Layer 7 of a small transformer language model trained on English Wikipedia (13 layers, counted from 0, width 128).
A neuron's activation on a vector x is ReLU(weights . x), where the dot is the dot product.

Input weights of the MLP neurons that the questions are about. A number n stands for n times 0.0017.
n4: 353 292 -209 4 135 155 4 90 -51 -129 -98 26 -41 -96 36 169 42 95 45 244 -106 -73 33 -125 112 42 -26 -184 153 162 -26 25 -8 38 51 -84 -109 -138 -92 -145 34 -138 -49 -96 157 -88 -22 -26 -191 -169 55 -53 115 -19 200 -67 -26 -12 -82 -26 15 -95 -94 119 -11 -104 -164 -41 343 -95 -33 -11 -120 -56 -26 134 -121 -279 -232 82 81 -120 192 -185 -40 -67 78 -129 156 -99 -15 -30 108 -134 -81 96 -64 147 4 -90 -51 4 -313 -71 61 -51 -23 18 -60 57 103 259 187 11 82 -62 18 -37 -49 196 15 84 -11 -198 257 223 -129 106
n27: -112 22 -75 -85 -11 -128 -11 -71 99 -237 96 21 24 -42 -14 -169 -25 -278 91 28 66 21 -10 139 142 -157 -83 153 -103 -35 153 205 -147 -117 236 -107 229 -41 7 -136 172 44 -110 66 86 162 -104 -113 152 114 -38 67 47 -60 -80 10 21 92 -35 -175 189 -118 -183 149 -117 169 75 -53 39 45 -289 -73 -88 -273 -45 -273 59 26 -53 121 -76 123 160 30 -75 98 28 98 -22 3 25 -53 192 -51 -96 135 -60 101 -15 -134 103 105 -81 -53 53 -90 93 86 -71 11 -87 145 -81 45 -138 55 -198 28 -149 -148 -333 -55 39 74 54 13 -17 17
n33: 256 51 -159 -7 114 -13 -14 -99 101 -16 -34 -44 -36 103 42 21 10 23 63 -124 10 39 -3 105 31 176 -20 -6 -162 383 -204 68 92 -81 -243 118 -20 -113 -204 42 -37 -75 -34 60 -10 -24 -3 -82 -132 161 -13 -98 6 -88 -17 199 63 80 40 10 120 160 145 -52 13 -7 26 -110 -20 39 -168 139 -10 -10 206 89 -148 -140 23 -258 -97 -157 30 -159 -55 -113 139 -179 185 -119 -24 152 83 -71 -13 -103 -174 -109 -14 -80 23 107 -57 -91 -41 -30 51 -91 -37 61 35 -125 90 0 -169 -258 26 177 54 -123 -24 169 -84 -23 96 -13 195 52
n44: 49 -155 3 149 82 -32 47 122 105 145 -102 7 10 -49 45 -40 -104 19 -88 69 55 -103 -58 73 -34 66 61 127 -159 102 65 51 198 40 -54 68 95 -114 -13 13 190 22 66 120 -99 -33 -290 -22 0 -200 -179 17 53 176 169 78 26 72 120 55 -111 150 -41 -32 96 -47 26 -26 56 -45 136 369 -135 75 29 7 -119 -124 -101 86 -241 10 -94 12 -35 -55 26 -151 253 15 -54 -33 -34 -264 62 24 84 129 -24 -49 -3 219 206 92 -180 81 -66 37 -79 -117 -12 98 -79 -87 16 145 29 -139 -202 -151 -36 -61 26 59 31 -161 -26 35
n56: -85 -58 -198 322 53 -21 0 -7 86 150 -125 -92 18 42 187 22 -73 -73 14 -60 -134 10 62 108 168 -25 -31 3 -10 -214 -7 -52 -80 79 134 122 299 37 -3 124 28 -41 -104 -11 -41 -25 -192 31 54 -70 -107 147 -10 104 -123 92 78 -67 63 -18 92 -4 44 -51 156 15 -41 -223 -4 -14 10 80 -78 -67 -24 -54 157 156 0 -315 -15 78 375 -118 -45 141 0 -105 66 29 -55 -197 -135 -65 -158 -121 -161 0 152 -57 86 -41 -318 57 43 143 144 -50 182 -148 -199 -3 60 192 -20 205 11 -10 -136 160 136 121 47 148 58 -54 179 -132
n62: -166 29 -123 -36 -115 -256 29 -174 -79 -216 -18 111 -32 11 -3 109 175 -69 -163 -43 -56 -226 139 58 -99 29 -70 -258 21 0 119 79 -47 180 -45 -21 -111 109 60 45 57 69 -140 -67 -188 -116 91 -24 10 4 -156 32 -177 -25 18 -92 -57 -312 95 11 64 -178 -14 169 -73 -73 42 -171 252 52 127 61 86 82 -80 47 -136 41 -11 11 206 18 151 -64 -100 -39 81 10 26 91 95 165 -74 135 131 -49 -20 -79 -156 100 128 45 -35 179 -76 -80 170 104 136 -69 -14 223 71 21 119 -80 53 -137 97 69 -7 -7 410 -248 88 108 -127 112
n103: 15 152 -6 12 94 -182 -204 96 15 -84 -125 -33 -18 -87 -24 -202 81 -92 6 30 -22 -30 -9 61 9 -6 170 23 -91 49 -84 12 -34 -116 -79 119 112 -70 95 35 -88 153 46 66 127 -111 -185 41 93 104 80 -49 3 40 111 -187 6 -44 114 -18 72 74 167 44 116 -68 192 -36 -103 47 100 60 30 -15 33 -68 -89 -89 -178 -123 -6 21 -138 -37 117 -15 24 0 114 50 -28 95 34 0 43 -97 -43 192 95 145 -35 -97 -60 97 101 92 227 54 -27 -65 -349 -122 -27 -39 -3 71 -129 191 -147 -208 18 156 70 -121 55 -77 -63 -89
n143: -22 81 -58 -67 114 -56 -55 -94 80 -61 140 16 215 34 -135 -68 139 9 -261 -98 -33 -139 148 42 -65 -54 19 116 138 29 -9 6 103 -13 -110 149 -127 90 -102 70 -16 104 -45 -128 -123 42 155 -43 27 -192 194 -25 -9 -89 9 106 31 10 44 47 -19 -42 -15 158 111 184 98 161 38 -108 76 -3 79 -69 19 87 -74 -202 -44 -217 -62 88 3 153 135 -125 59 -175 -20 95 218 -137 98 -15 -15 -198 12 18 -26 -167 -169 27 -38 124 64 -22 -35 193 155 -122 -162 -161 180 -65 -30 -83 47 -161 -22 78 3 -49 92 28 145 -72 128 12
n152: -44 60 -17 3 35 37 -80 -148 -127 16 -62 -76 167 75 -84 -4 -172 90 -168 65 47 -121 -202 146 -106 -3 74 235 137 55 51 87 -98 142 183 128 145 207 277 -37 55 57 -38 -17 164 53 -91 7 -49 -139 -13 -180 184 121 -72 65 72 -179 -17 -3 -96 98 30 3 -131 -84 17 -161 -75 131 -143 136 100 -147 37 154 -199 58 3 -72 25 138 -17 39 63 109 81 -79 132 -122 106 -87 -89 -100 -123 -132 75 -191 -236 -69 377 106 -41 28 -17 17 -10 32 -131 0 -189 -112 7 27 -69 -87 -85 -91 -52 -88 229 -33 111 65 161 32 146 24
n182: 53 105 175 53 11 -107 -111 40 89 20 276 131 63 28 -58 25 -227 148 -7 21 -29 69 -62 96 145 21 -59 61 -264 103 -195 -116 191 -107 -72 -66 -113 -60 -55 65 -176 -195 192 -66 -52 -50 142 93 61 -156 -343 -203 40 11 28 -80 253 48 -112 -98 -46 -205 85 65 -3 213 103 -134 77 -52 -27 -103 106 -91 117 0 111 -78 -292 -228 15 -120 -45 298 -68 -49 77 71 22 90 -109 -82 -47 -31 -17 -143 117 91 176 46 -27 65 -11 67 -64 -48 -132 -37 128 7 27 -7 14 132 128 -186 -118 149 -36 -181 -82 -14 -96 39 -3 -73 -45 -124
n193: 104 -10 6 84 32 50 52 82 120 76 -106 -29 85 -88 3 -114 124 -167 35 -22 -10 72 -65 -84 30 -139 75 -3 -173 -10 16 86 143 19 108 -115 118 -155 -119 6 3 -40 77 13 -16 -26 -210 44 12 -200 -87 -13 -24 -190 164 9 -44 -20 0 70 -184 266 147 98 0 127 -62 -25 -51 -186 -46 21 150 95 50 -114 -6 17 -257 47 -46 -3 -16 -12 -126 32 -182 113 93 64 -118 -90 -23 -56 72 78 -69 61 7 194 -130 -28 -51 -220 177 -112 100 174 -179 -29 166 15 22 116 -61 22 -302 191 26 -82 3 177 -177 124 103 9 -3 -16
n215: -34 -92 39 0 178 -68 -42 -40 30 110 98 108 14 -27 34 14 64 95 100 17 265 31 217 60 64 -172 10 -134 135 -84 38 13 -18 52 -10 -75 -261 -161 -82 -20 17 -7 280 -34 331 67 34 74 107 82 -57 46 23 -49 69 3 -138 -387 -65 48 21 -282 -254 -7 -14 71 -61 69 59 -145 60 23 -42 17 30 -117 48 240 -76 -54 25 246 -62 125 -7 -31 -31 -90 58 -79 29 -129 39 74 29 -26 10 -133 18 -55 71 77 48 70 207 58 -239 167 38 -127 -36 13 0 -171 50 98 -21 -365 49 50 80 -37 206 -190 142 -69 41 -44
n223: -61 -107 47 183 -219 51 88 -202 -232 200 136 25 -182 79 12 85 3 39 -55 -89 -6 -180 -57 3 -3 31 -51 56 200 28 -91 36 22 3 86 18 -135 188 -66 92 -86 -36 115 27 -33 19 39 -24 29 -9 12 136 -67 25 12 -49 89 0 131 30 12 -12 47 27 54 38 120 -15 104 227 -160 -29 9 101 126 -194 -57 16 -31 -26 25 -98 70 79 3 70 -58 94 80 -190 -63 114 3 -18 -3 340 3 -59 3 -178 -21 3 144 18 292 123 -16 -66 56 3 -79 44 -28 -24 85 81 79 0 65 -66 189 69 -9 -21 -220 -90 170 162
n255: -148 -111 55 65 210 76 -14 123 131 16 3 -14 -251 -84 -112 -76 -76 62 -101 68 25 73 13 154 73 -150 93 29 -46 44 83 79 117 -20 -10 63 142 -43 -83 -301 7 -89 -307 0 72 -186 -37 -33 36 -229 128 -17 -26 92 0 60 -121 -32 -30 44 -235 10 -16 117 26 -419 -227 115 -47 56 -72 -255 -20 -44 -53 -28 -40 74 17 32 -45 17 83 -10 -101 -154 -60 -165 -144 37 52 109 7 279 70 65 83 68 -165 -101 230 -39 44 44 133 -192 3 -95 -3 62 99 -65 74 -30 -19 7 -7 -3 -105 52 7 -20 -242 -17 -52 -61 -27 -139
n269: 17 14 154 136 7 -176 18 -56 -30 -50 198 121 -137 -99 87 117 -60 -94 255 7 29 148 121 7 -57 241 51 -60 144 -121 -58 90 -4 94 47 51 -10 -15 98 114 121 57 -3 -157 -47 -208 -112 148 -7 204 -10 35 -337 28 -55 96 10 -133 188 -34 96 211 43 -217 -88 -60 -10 52 24 -50 70 -7 -131 -120 -51 -137 -47 87 162 -281 50 31 -116 -26 -77 -58 -147 23 -58 145 -103 7 46 -84 261 -11 -16 -189 11 -86 -70 -7 -193 -66 122 58 -49 114 80 -176 10 96 -135 78 72 61 136 10 0 -21 -111 252 -80 0 -122 -130 -164 203
n275: -35 261 -111 -13 0 -38 138 56 -106 -28 -136 42 -156 112 31 -3 145 66 -116 -78 94 -57 -79 16 90 -121 -38 -72 63 -123 127 -81 30 39 59 130 -78 -85 79 -244 -122 97 -111 -10 -107 -158 133 -129 68 162 60 -134 62 -133 -54 -64 0 -101 140 173 115 -7 -12 -16 132 76 -135 19 -186 186 -115 -85 -139 19 101 -66 -133 -115 -71 226 -20 181 64 190 -159 -77 169 59 138 -79 -103 -127 73 -56 -55 -7 -67 176 -84 71 -16 -90 45 78 124 98 -85 149 162 118 -153 -102 -6 -95 -43 -69 146 -6 101 -238 -46 97 13 -96 52 37 57 104
n288: -73 75 -99 -14 -165 -21 75 17 -41 30 158 216 52 -38 146 -100 107 41 -63 -91 102 48 -116 -60 90 32 31 37 -190 140 10 0 -46 -67 -57 -3 -192 -55 75 -105 -45 51 -91 -107 82 -117 10 187 -70 -171 -115 14 -123 77 -86 93 198 -222 -172 -90 -218 -32 155 3 82 -14 -34 84 66 -65 151 -46 3 -288 68 -50 -24 106 94 84 61 10 28 89 -51 -42 72 -90 -29 -22 -4 -154 183 -91 -72 -182 152 -104 -44 73 -17 135 246 112 -81 -41 -258 312 25 -53 36 198 -63 -58 60 38 258 89 -235 125 193 -14 -127 -45 93 171 -275 -48
n324: -22 -67 41 -177 -79 -62 -102 159 46 159 79 94 -127 71 79 -87 115 21 131 -56 -20 -3 6 35 -81 -47 -68 -75 9 -210 19 39 10 183 27 -74 -6 3 65 -146 -163 -79 107 22 -52 13 9 15 39 52 -12 6 66 47 -56 -78 165 65 -139 50 90 169 -163 -184 86 54 6 69 47 3 36 -112 175 50 -171 -73 -144 -52 75 -65 -103 194 71 -30 100 -31 -195 204 -20 34 26 104 -145 -15 -56 10 53 -87 -52 94 6 -139 268 -210 32 9 -76 21 38 64 -113 -111 335 114 92 -9 -3 0 -180 0 -136 -101 246 215 -12 62 -71 -52
n390: -160 -75 -205 -189 -258 108 93 -147 53 -102 30 -26 -4 4 -14 -158 150 43 -84 -118 -50 -215 -108 -67 11 71 0 -120 89 -18 -90 -263 -37 -63 -100 -43 18 163 -58 0 -92 25 -22 174 21 243 133 72 -63 54 -18 178 0 -111 -102 -102 -4 -371 7 168 -40 164 -78 113 90 113 -272 436 -18 -122 -14 -7 206 11 -161 109 36 -50 81 111 -19 -29 33 -56 53 117 123 -63 -172 50 -49 33 -8 14 -125 -172 -163 -18 -92 84 18 -4 153 147 115 4 -19 138 240 187 -216 71 4 29 -10 -43 80 90 37 -79 -166 250 -22 128 130 80 127 119
n402: 40 3 64 50 34 -49 170 191 -6 -22 -10 -114 -69 112 162 89 -20 -133 17 267 73 -42 -49 -74 41 91 -59 90 -178 -127 -85 29 -10 94 45 -180 60 120 180 -162 43 -62 94 145 -33 -14 -131 -78 80 62 -94 -236 -124 61 -59 96 3 49 26 73 -156 27 -151 -74 -29 167 62 3 17 244 77 69 -73 -182 -23 27 56 -105 77 35 -100 27 -23 241 78 119 66 -58 -45 -55 38 -178 -83 -32 -113 124 170 99 -90 -53 -3 52 53 47 -172 -147 -243 110 -91 82 -263 0 23 135 51 -212 69 -216 -145 -58 54 -29 135 -126 -67 -54 263 -108
n405: 40 -245 -34 68 34 -80 41 -216 -258 55 17 64 -110 43 233 86 41 69 81 -10 63 115 -231 38 -14 41 -46 -228 -177 -129 103 252 72 61 -65 -79 -118 14 -3 65 -20 124 133 -117 66 -69 -166 -253 -181 -3 85 99 145 -180 114 -33 -64 -70 -3 -184 275 -45 -10 -33 158 -38 -168 -84 131 26 -55 0 -34 -34 16 272 129 -25 -54 99 -122 -44 33 71 -65 167 73 -13 -77 52 14 102 21 20 67 14 19 100 -11 206 -88 78 -215 -3 68 -10 -17 -206 -88 -82 -115 -139 -10 153 10 59 80 20 -143 -221 0 49 -71 3 -26 -134 -20 10
n413: -92 246 87 116 101 208 -88 -65 -14 -117 0 -57 89 149 80 114 62 153 -286 -25 22 119 -252 268 -18 -43 162 -162 -7 -61 85 -10 77 -22 118 -147 -140 30 21 -14 -154 42 51 110 101 -121 109 -157 -3 -137 108 -155 151 130 -82 -11 89 -97 96 -89 -75 117 307 31 25 -191 -112 -258 -25 112 114 -172 186 -207 -45 -146 -28 90 -111 -60 55 97 148 17 -24 -121 60 -99 -45 176 48 47 -48 -267 -44 -152 24 27 30 -204 -31 -86 -196 29 -83 -42 -170 47 -54 -98 51 48 68 14 34 312 -21 88 209 51 -51 7 -61 100 -38 24 -81 -4
n419: -102 -106 -109 -240 8 -43 24 118 15 -343 -108 159 -27 -55 166 94 159 -4 71 131 -154 -85 -70 -193 -115 125 -102 -100 297 251 55 0 -81 -148 -46 -35 -36 -54 -39 -246 290 -77 164 -130 -70 -182 -66 74 -107 -109 -15 -24 84 208 20 -142 32 87 79 39 107 81 23 138 206 -224 85 187 107 -23 -161 82 -12 39 -136 215 -281 -129 -246 -41 -115 72 67 79 23 -51 -82 -213 174 -83 -327 -224 -33 -89 124 -38 -90 141 186 -63 4 123 -75 243 72 12 64 101 204 69 57 -27 16 -27 23 -31 -200 -160 8 134 -72 66 96 178 125 -90 51 261
n429: 76 87 123 -172 29 -155 223 -225 -201 -152 -114 280 -152 -84 -138 17 241 -174 -101 28 64 -131 135 -197 71 181 204 -4 -122 -29 148 -161 8 135 55 139 28 39 116 59 166 -20 -172 -104 55 314 203 -99 90 108 63 -225 43 12 16 149 -40 89 60 -117 -137 -244 -27 94 198 -104 32 -142 77 -99 47 111 130 97 182 66 -175 -344 57 -47 -4 -162 140 -293 145 68 -136 -144 -30 381 -167 123 -63 -106 -57 35 12 51 -93 36 20 -35 129 -94 -90 -72 62 -69 192 140 235 -113 -24 12 31 91 -8 -207 -114 -116 16 103 57 283 -31 -15 4 -4
n441: -156 137 152 -250 126 -58 -180 -102 84 -208 336 -118 23 23 218 -213 -12 -84 -329 39 115 -200 -27 16 -28 -72 54 -224 -130 -32 47 278 44 -71 198 -96 -106 -25 15 -130 39 -164 238 156 -31 8 -66 42 4 -360 -107 179 -15 -8 -43 -148 71 -4 148 -16 -35 52 -300 -42 -112 -85 222 90 -110 100 19 -56 -47 -156 -8 12 58 -45 -39 29 77 -126 93 -7 -38 -168 194 113 57 7 85 24 41 95 22 464 -30 8 250 -216 -38 -4 243 24 72 19 84 11 -12 -36 -138 -98 90 39 -30 142 -186 -46 123 4 -194 -50 -103 110 120 82 12 81
n447: -137 -14 -98 -247 -90 180 98 -49 70 99 139 -59 -10 44 124 -4 127 -158 -38 121 -151 115 118 -66 -46 -49 71 -80 117 -45 337 -53 -18 80 -23 -122 -107 178 98 -74 -86 -74 -167 38 0 -42 -47 -27 129 -132 20 -49 -46 184 -123 -41 -27 7 -7 140 178 -77 140 103 182 -53 -124 31 14 151 160 -140 176 -14 -185 123 -78 -184 7 -101 -78 183 -14 -134 -13 -27 17 -86 14 -9 124 49 25 -104 -163 165 -39 7 -280 -14 0 3 127 -28 164 -122 -77 -127 31 109 26 -7 110 0 204 256 -221 98 278 -18 38 -13 -66 178 178 10 68 -34
n451: -53 -125 8 -50 115 41 -31 26 -63 77 -104 111 -196 136 -26 -90 -16 -119 49 172 192 -112 -328 -240 94 46 -120 77 89 -69 192 48 -97 -142 -211 -101 61 -44 312 56 164 15 -131 95 -100 -16 -86 -56 311 -94 -15 92 77 -4 15 -129 -125 -64 42 -49 -99 206 -63 -81 -101 27 -56 11 65 123 203 -11 225 -159 -45 128 187 88 38 32 -260 157 -87 76 -22 -152 136 -267 -20 226 271 38 -150 155 -130 0 -54 -29 91 -137 -193 22 72 -15 247 22 -81 36 84 -210 -170 106 103 -60 91 -123 -196 -150 -38 -117 -62 -152 181 49 -91 29 -117 45
n485: -3 54 -74 264 53 -123 -57 -27 -85 -127 28 63 -3 79 102 193 -285 71 104 -42 -124 48 10 74 83 138 65 60 -190 -147 -31 -17 -14 84 41 -24 10 -40 -3 14 -129 47 -120 86 -68 -146 7 -14 114 -171 112 -77 180 -67 48 7 -42 -22 -52 -73 0 -117 134 -67 170 -407 -146 -139 163 238 3 -178 -276 7 -17 28 89 175 -136 4 25 101 93 80 -135 35 -83 -210 -18 -22 -14 95 7 135 -99 174 -115 -17 40 -14 10 -20 21 157 25 -92 162 -85 -287 57 53 34 21 113 30 24 172 -3 56 -271 81 282 -11 59 -67 30 182 -137
n506: -134 73 -198 -99 11 -92 65 43 146 -253 102 83 67 -56 7 -104 -242 -29 -131 256 -35 -169 48 -46 -360 -129 41 69 -37 -49 7 7 -138 106 62 -147 -60 174 81 -240 -105 168 64 86 -88 280 118 187 29 18 -55 -83 -54 53 -145 15 -34 188 19 -67 82 -122 -94 -112 4 35 11 0 11 289 62 128 -154 90 51 -264 -44 -59 86 -71 27 -26 -30 -139 18 183 137 76 16 55 4 -79 -35 26 78 280 64 65 149 -83 -44 84 112 192 65 -195 -107 -32 -45 -77 18 130 158 -252 118 -62 67 122 -155 -177 38 -48 99 348 -143 252 108 59

Each question shows a token from some text and the vector x that enters the MLP there. A number n stands for n times 0.01.

" Ass": -184 -85 -2 -208 81 94 -191 1 -2 125 -64 -52 39 66 50 -232 143 124 159 -141 -69 146 -100 165 0 -39 -75 56 156 -175 -21 -22 -171 23 96 -213 214 73 -33 118 -10 195 107 -203 -175 -33 -117 40 -81 71 211 35 86 -172 36 -148 -10 62 -111 -66 123 -22 25 227 222 224 86 -127 -111 21 -111 75 -136 104 -85 15 119 -81 229 119 210 -160 -43 -57 -29 -41 -51 24 37 -86 87 4 -53 253 -142 -191 -43 97 80 67 -170 -56 62 34 41 271 -167 -173 -165 -9 396 129 -169 -51 45 -41 77 -2 -172 80 -19 35 -89 18 -105 28 52 -152
Which neuron lights up most? n405

"c": -30 30 163 -153 17 382 79 -176 50 106 -275 39 130 131 -18 -230 75 123 96 47 -131 167 -58 77 -193 117 -53 -94 7 -285 -71 -196 14 103 92 -95 -25 -35 12 81 45 66 90 57 -27 -85 6 -61 -108 -16 88 -96 114 -342 -99 -34 101 172 -207 -42 104 147 28 176 76 17 -25 -156 -19 -38 81 116 -20 -47 -143 160 267 -21 232 -56 44 -54 -108 79 42 -221 -101 0 26 -172 227 83 -104 166 -170 -127 -75 144 23 124 9 61 189 153 9 98 85 -57 -167 -213 93 62 -148 -190 271 -54 -136 -186 -121 49 94 44 -18 -14 -117 25 -13 -153
Which neuron lights up most? n451

" Le": -121 19 46 -251 62 167 -164 -88 53 98 -151 -67 -19 62 -73 -154 191 86 147 -161 -174 60 -56 108 -75 -48 -148 -49 159 -250 -127 -114 -165 32 179 -50 65 109 125 116 54 128 129 -134 -202 -48 75 145 -19 64 251 -14 -62 -57 -35 -172 -116 146 38 -51 -3 -20 216 177 12 162 127 -127 -190 135 -7 -9 -173 121 -66 77 4 -197 194 158 148 8 -27 191 12 -64 -189 80 13 -265 48 142 99 109 13 -148 -147 44 4 31 -73 -161 226 -109 10 173 -183 -61 -179 -9 288 5 -115 -16 85 -103 49 39 -73 110 147 65 49 110 -15 -165 99 -164
The three highest activations, in order: n324, n223, n275

" St": -265 107 141 -203 160 116 -55 -124 57 -13 -165 -38 2 6 -18 -307 318 119 166 -87 10 64 10 159 -5 -14 -202 122 30 -237 -110 -20 -255 4 236 -23 56 30 2 42 101 253 78 24 49 -104 -17 36 -21 -139 170 -181 132 -164 38 -138 -63 137 5 -79 41 139 48 152 -50 95 148 -130 -143 46 -11 106 12 6 -137 78 111 -212 229 225 211 -31 -88 114 -36 -81 -133 -104 14 -314 39 23 88 59 161 -96 10 6 -62 -66 -13 -58 173 -19 104 155 -68 -78 -158 -2 291 64 -170 -217 3 -50 -73 -7 -77 41 -67 62 -69 167 95 -65 -94 -113
The two highest activations, in order: n27, n193

"per": -82 -21 111 -195 -19 169 35 -166 58 -20 -191 86 104 -74 116 -352 110 216 67 -51 -174 71 -1 56 -77 56 -268 16 36 -37 -92 -239 -95 50 85 -135 138 167 81 39 81 -50 -15 105 -56 -76 135 139 39 -69 79 -83 -17 -210 -178 -106 -22 21 -33 -68 -2 32 7 129 -16 20 -68 2 -48 -179 161 148 -18 -102 -152 216 26 -171 408 279 167 -88 11 95 70 -150 -3 41 -4 -246 105 -49 -61 213 -77 49 16 -88 -6 149 137 13 220 46 -130 126 -18 -42 -214 -139 158 74 -157 -40 226 -177 86 -50 -47 93 50 25 -142 -85 104 -31 88 -161
Which neuron lights up most? n390

"ed": -14 183 36 -69 -89 129 -28 -162 181 -55 -165 -26 -86 -206 61 -151 4 119 26 -74 -46 193 -61 192 -72 -30 -196 -171 45 -274 -88 78 -78 -15 163 -128 140 -11 12 -127 -16 28 28 -119 -224 -195 97 113 124 102 140 -176 1 -250 130 -31 67 172 16 -83 4 21 20 12 63 10 108 -99 -185 -208 22 -13 28 104 17 16 338 -109 164 215 312 -209 43 44 24 -83 -69 42 40 -262 124 198 113 101 -64 -205 99 -103 62 20 106 143 269 58 -117 140 18 -70 -119 -42 249 74 -112 -126 72 -95 -19 -76 -8 69 -25 16 -57 -9 88 69 -95 -187
Which neuron lights up most? n288

"lect": -304 73 172 32 40 175 75 64 121 98 -126 65 50 -91 3 -292 321 145 242 -158 -84 32 118 134 -47 87 -42 -81 100 -195 -181 -45 89 -79 94 -127 62 68 -53 14 -10 61 24 -70 -38 -190 14 -13 -39 52 194 -271 64 -322 163 -92 -147 -114 79 -57 78 -127 -56 78 -4 314 -37 -150 -105 59 111 -1 -25 1 -95 64 -1 -197 153 121 217 -143 -31 -91 -50 -133 -271 31 167 -80 135 -62 24 174 -65 -72 52 26 124 43 -52 48 182 37 -113 36 25 -108 -125 -109 222 104 -124 -93 210 -9 192 -72 -85 141 -80 81 -113 -300 118 25 46 -138
Which neuron lights up most? n215

" the": 16 32 82 -72 116 107 -94 14 106 -35 -149 15 23 41 67 -210 157 98 280 -121 -74 199 114 136 57 -33 -256 -6 98 -134 -151 -95 -171 52 10 -130 86 174 16 85 37 116 28 -66 -187 -69 -39 129 99 17 280 -75 31 -301 -26 -217 -87 201 104 -57 -106 -88 -37 -47 86 49 19 -231 -169 27 77 253 -120 -26 -107 189 155 -18 214 133 172 -156 62 74 -142 -181 -180 -30 196 -286 105 -48 -62 144 -45 -225 -48 91 103 154 12 17 60 -50 -40 -37 -24 -201 -209 -109 213 23 -192 4 55 17 128 14 -49 154 123 28 -32 31 -14 -21 42 -48
Which neuron fires most, and how strongly? n485, at about 2.3

" |": 59 86 113 -134 -65 79 44 -86 45 -62 -162 45 -23 4 -9 -182 196 141 25 -43 -32 293 122 155 -75 -1 -281 -98 128 -281 -126 -29 -42 62 92 -157 206 132 87 -31 87 142 -39 77 -81 -187 5 109 59 -153 110 -155 -35 -147 71 16 26 115 -15 -29 22 -133 39 118 88 53 52 -378 -78 -23 34 110 -101 -105 -86 199 349 -232 169 118 160 -162 -136 -25 -26 -7 -38 118 31 -133 67 102 228 99 -80 -300 80 -35 60 103 -81 -41 -21 64 -5 295 1 -86 -76 -11 188 79 46 32 44 -175 -11 -113 -104 -191 55 -27 -48 92 1 -209 61 -38
Which neuron lights up most? n405

" ": -116 68 47 -93 21 157 -6 -60 81 -97 -134 -179 54 -19 149 -200 179 230 211 -77 -64 122 38 231 -22 14 -44 14 38 -42 -115 -115 68 -23 -1 -79 195 59 -117 -21 55 139 165 -23 -35 -112 31 143 34 118 267 -23 -37 -234 120 -103 -52 194 -67 32 2 -69 81 64 100 179 35 -221 -216 -14 -44 145 -131 -18 -171 128 172 -43 368 224 90 -125 -129 -6 -17 19 -4 -31 181 -137 -9 -18 4 66 14 -365 -44 31 74 47 203 22 112 48 -58 31 -73 -246 -185 -167 147 -78 -159 -37 74 -263 -155 -75 -78 6 -29 104 -61 -99 -18 22 56 -85
The three highest activations, in order: n33, n103, n405

"e": -50 113 142 -161 30 139 -76 -156 67 62 -184 -50 141 -113 -12 -86 -4 158 98 -73 -38 17 54 273 -52 -20 -222 -33 225 -105 -140 -246 -130 27 213 -140 108 120 -170 145 52 103 209 2 -85 -78 151 28 -105 -96 149 -134 28 -124 60 -144 -225 182 113 -123 -70 22 154 106 41 -2 -39 -7 -239 14 44 -51 -197 73 -6 -19 86 -70 153 200 149 40 57 74 38 -58 -252 3 142 -106 121 130 -171 54 48 -300 147 52 23 -60 -57 12 77 38 9 -34 -116 -212 -30 -282 374 -62 -65 76 59 -219 -8 -2 -35 46 60 -65 114 201 36 51 72 -123
The three highest activations, in order: n413, n143, n506

"ing": 54 155 129 -113 75 71 -68 -15 93 -125 -275 -113 -36 55 22 -276 -59 95 153 -156 -10 94 10 166 0 -14 -269 -112 140 -104 -57 -50 -107 -127 53 -101 147 177 -28 157 79 13 198 -129 -166 -166 20 -40 25 -13 161 -51 139 -201 179 -85 -36 70 -35 -36 36 11 143 78 29 136 76 -220 -22 47 53 -35 -98 156 18 -45 274 -79 155 237 269 -160 -1 5 6 -184 -196 31 -68 -229 103 155 22 48 129 -266 92 -107 89 7 112 29 104 -17 -145 108 -86 -113 -92 -156 207 136 -104 -92 159 -87 -1 -28 -12 114 -46 26 33 69 64 -20 75 -333
Which neuron fires most, and how strongly? n413, at about 0.73

" of": -131 40 201 -154 49 130 -111 118 73 -28 -57 -53 138 57 45 -256 233 133 114 -48 -23 95 46 227 -73 -66 -74 -69 193 -166 -91 -149 -210 -22 114 21 104 195 53 122 -50 176 101 20 -323 -107 -66 -36 -36 -11 203 -215 31 -202 6 -47 88 66 -96 37 -52 -115 117 61 40 183 99 -299 34 26 -50 29 -83 99 -25 100 38 -133 264 95 185 -159 3 -72 -97 16 -47 62 -67 -157 236 132 10 251 -87 -275 -85 -21 -79 77 -86 -58 -61 101 -47 -42 -81 -54 -78 -39 219 150 -53 -45 191 -54 -105 -134 -31 15 99 -82 -37 -200 118 122 86 -188
Which neuron lights up most? n62

" series": -26 69 133 -182 164 121 29 94 99 -30 -159 -56 170 9 80 -153 254 110 293 -161 -201 93 47 165 131 92 -159 -181 80 -289 53 -43 -85 -43 32 -145 104 127 22 -13 66 16 -20 -57 -119 -94 80 42 162 153 118 -155 45 -110 53 -101 -79 106 35 -53 187 49 166 170 85 34 30 -202 24 -12 -22 -15 -47 98 -26 133 146 -218 215 229 161 -98 -132 -62 -20 -73 -223 -26 12 -189 11 -61 -27 183 95 -219 112 26 -16 14 19 80 96 15 -50 -113 -87 -97 -341 -231 209 67 -201 -26 55 -112 -70 2 -76 14 16 150 -172 167 -42 -118 -112 -145
Which neuron lights up most? n193

"201": -145 68 170 -157 180 121 -2 -89 28 -47 -139 35 -51 -49 33 -120 63 224 233 -109 -204 159 -91 188 -44 86 -64 -99 85 -164 -118 -26 30 -121 214 -35 112 41 -92 165 27 95 -31 -104 -118 -123 -28 78 286 -11 62 -170 -17 -279 -73 26 -1 98 47 -90 27 -47 111 119 41 153 59 -152 -104 -160 -99 207 -10 17 -133 -9 51 -221 361 265 188 -53 -102 94 32 -46 -34 16 30 -196 18 52 -9 111 -81 -59 33 -91 -14 129 -85 7 125 -41 -73 129 9 -276 -125 -172 328 66 -147 -137 133 -172 3 56 -117 153 95 33 -264 102 -118 81 29 -70
The three highest activations, in order: n193, n429, n269

"ar": -61 44 193 6 -10 101 45 -60 18 -144 -300 -35 -15 -9 -72 -214 21 -18 184 -57 -119 59 264 211 -64 133 -220 -6 121 -66 -174 -23 -250 109 33 46 -98 95 -95 39 14 143 169 22 -85 34 94 137 148 -33 77 -111 -30 -234 2 -60 -69 40 -157 69 -143 -185 46 69 -34 221 15 -26 -165 89 204 -92 -156 177 -51 36 352 -90 162 88 195 -71 -115 73 76 -108 -1 3 97 -202 -19 111 106 92 -150 -191 -31 -41 100 -166 -29 59 206 241 -72 45 -4 -123 -86 -214 164 202 -162 -276 96 -105 135 -66 -144 117 53 51 14 98 7 169 -181 -99
Which neuron lights up most? n506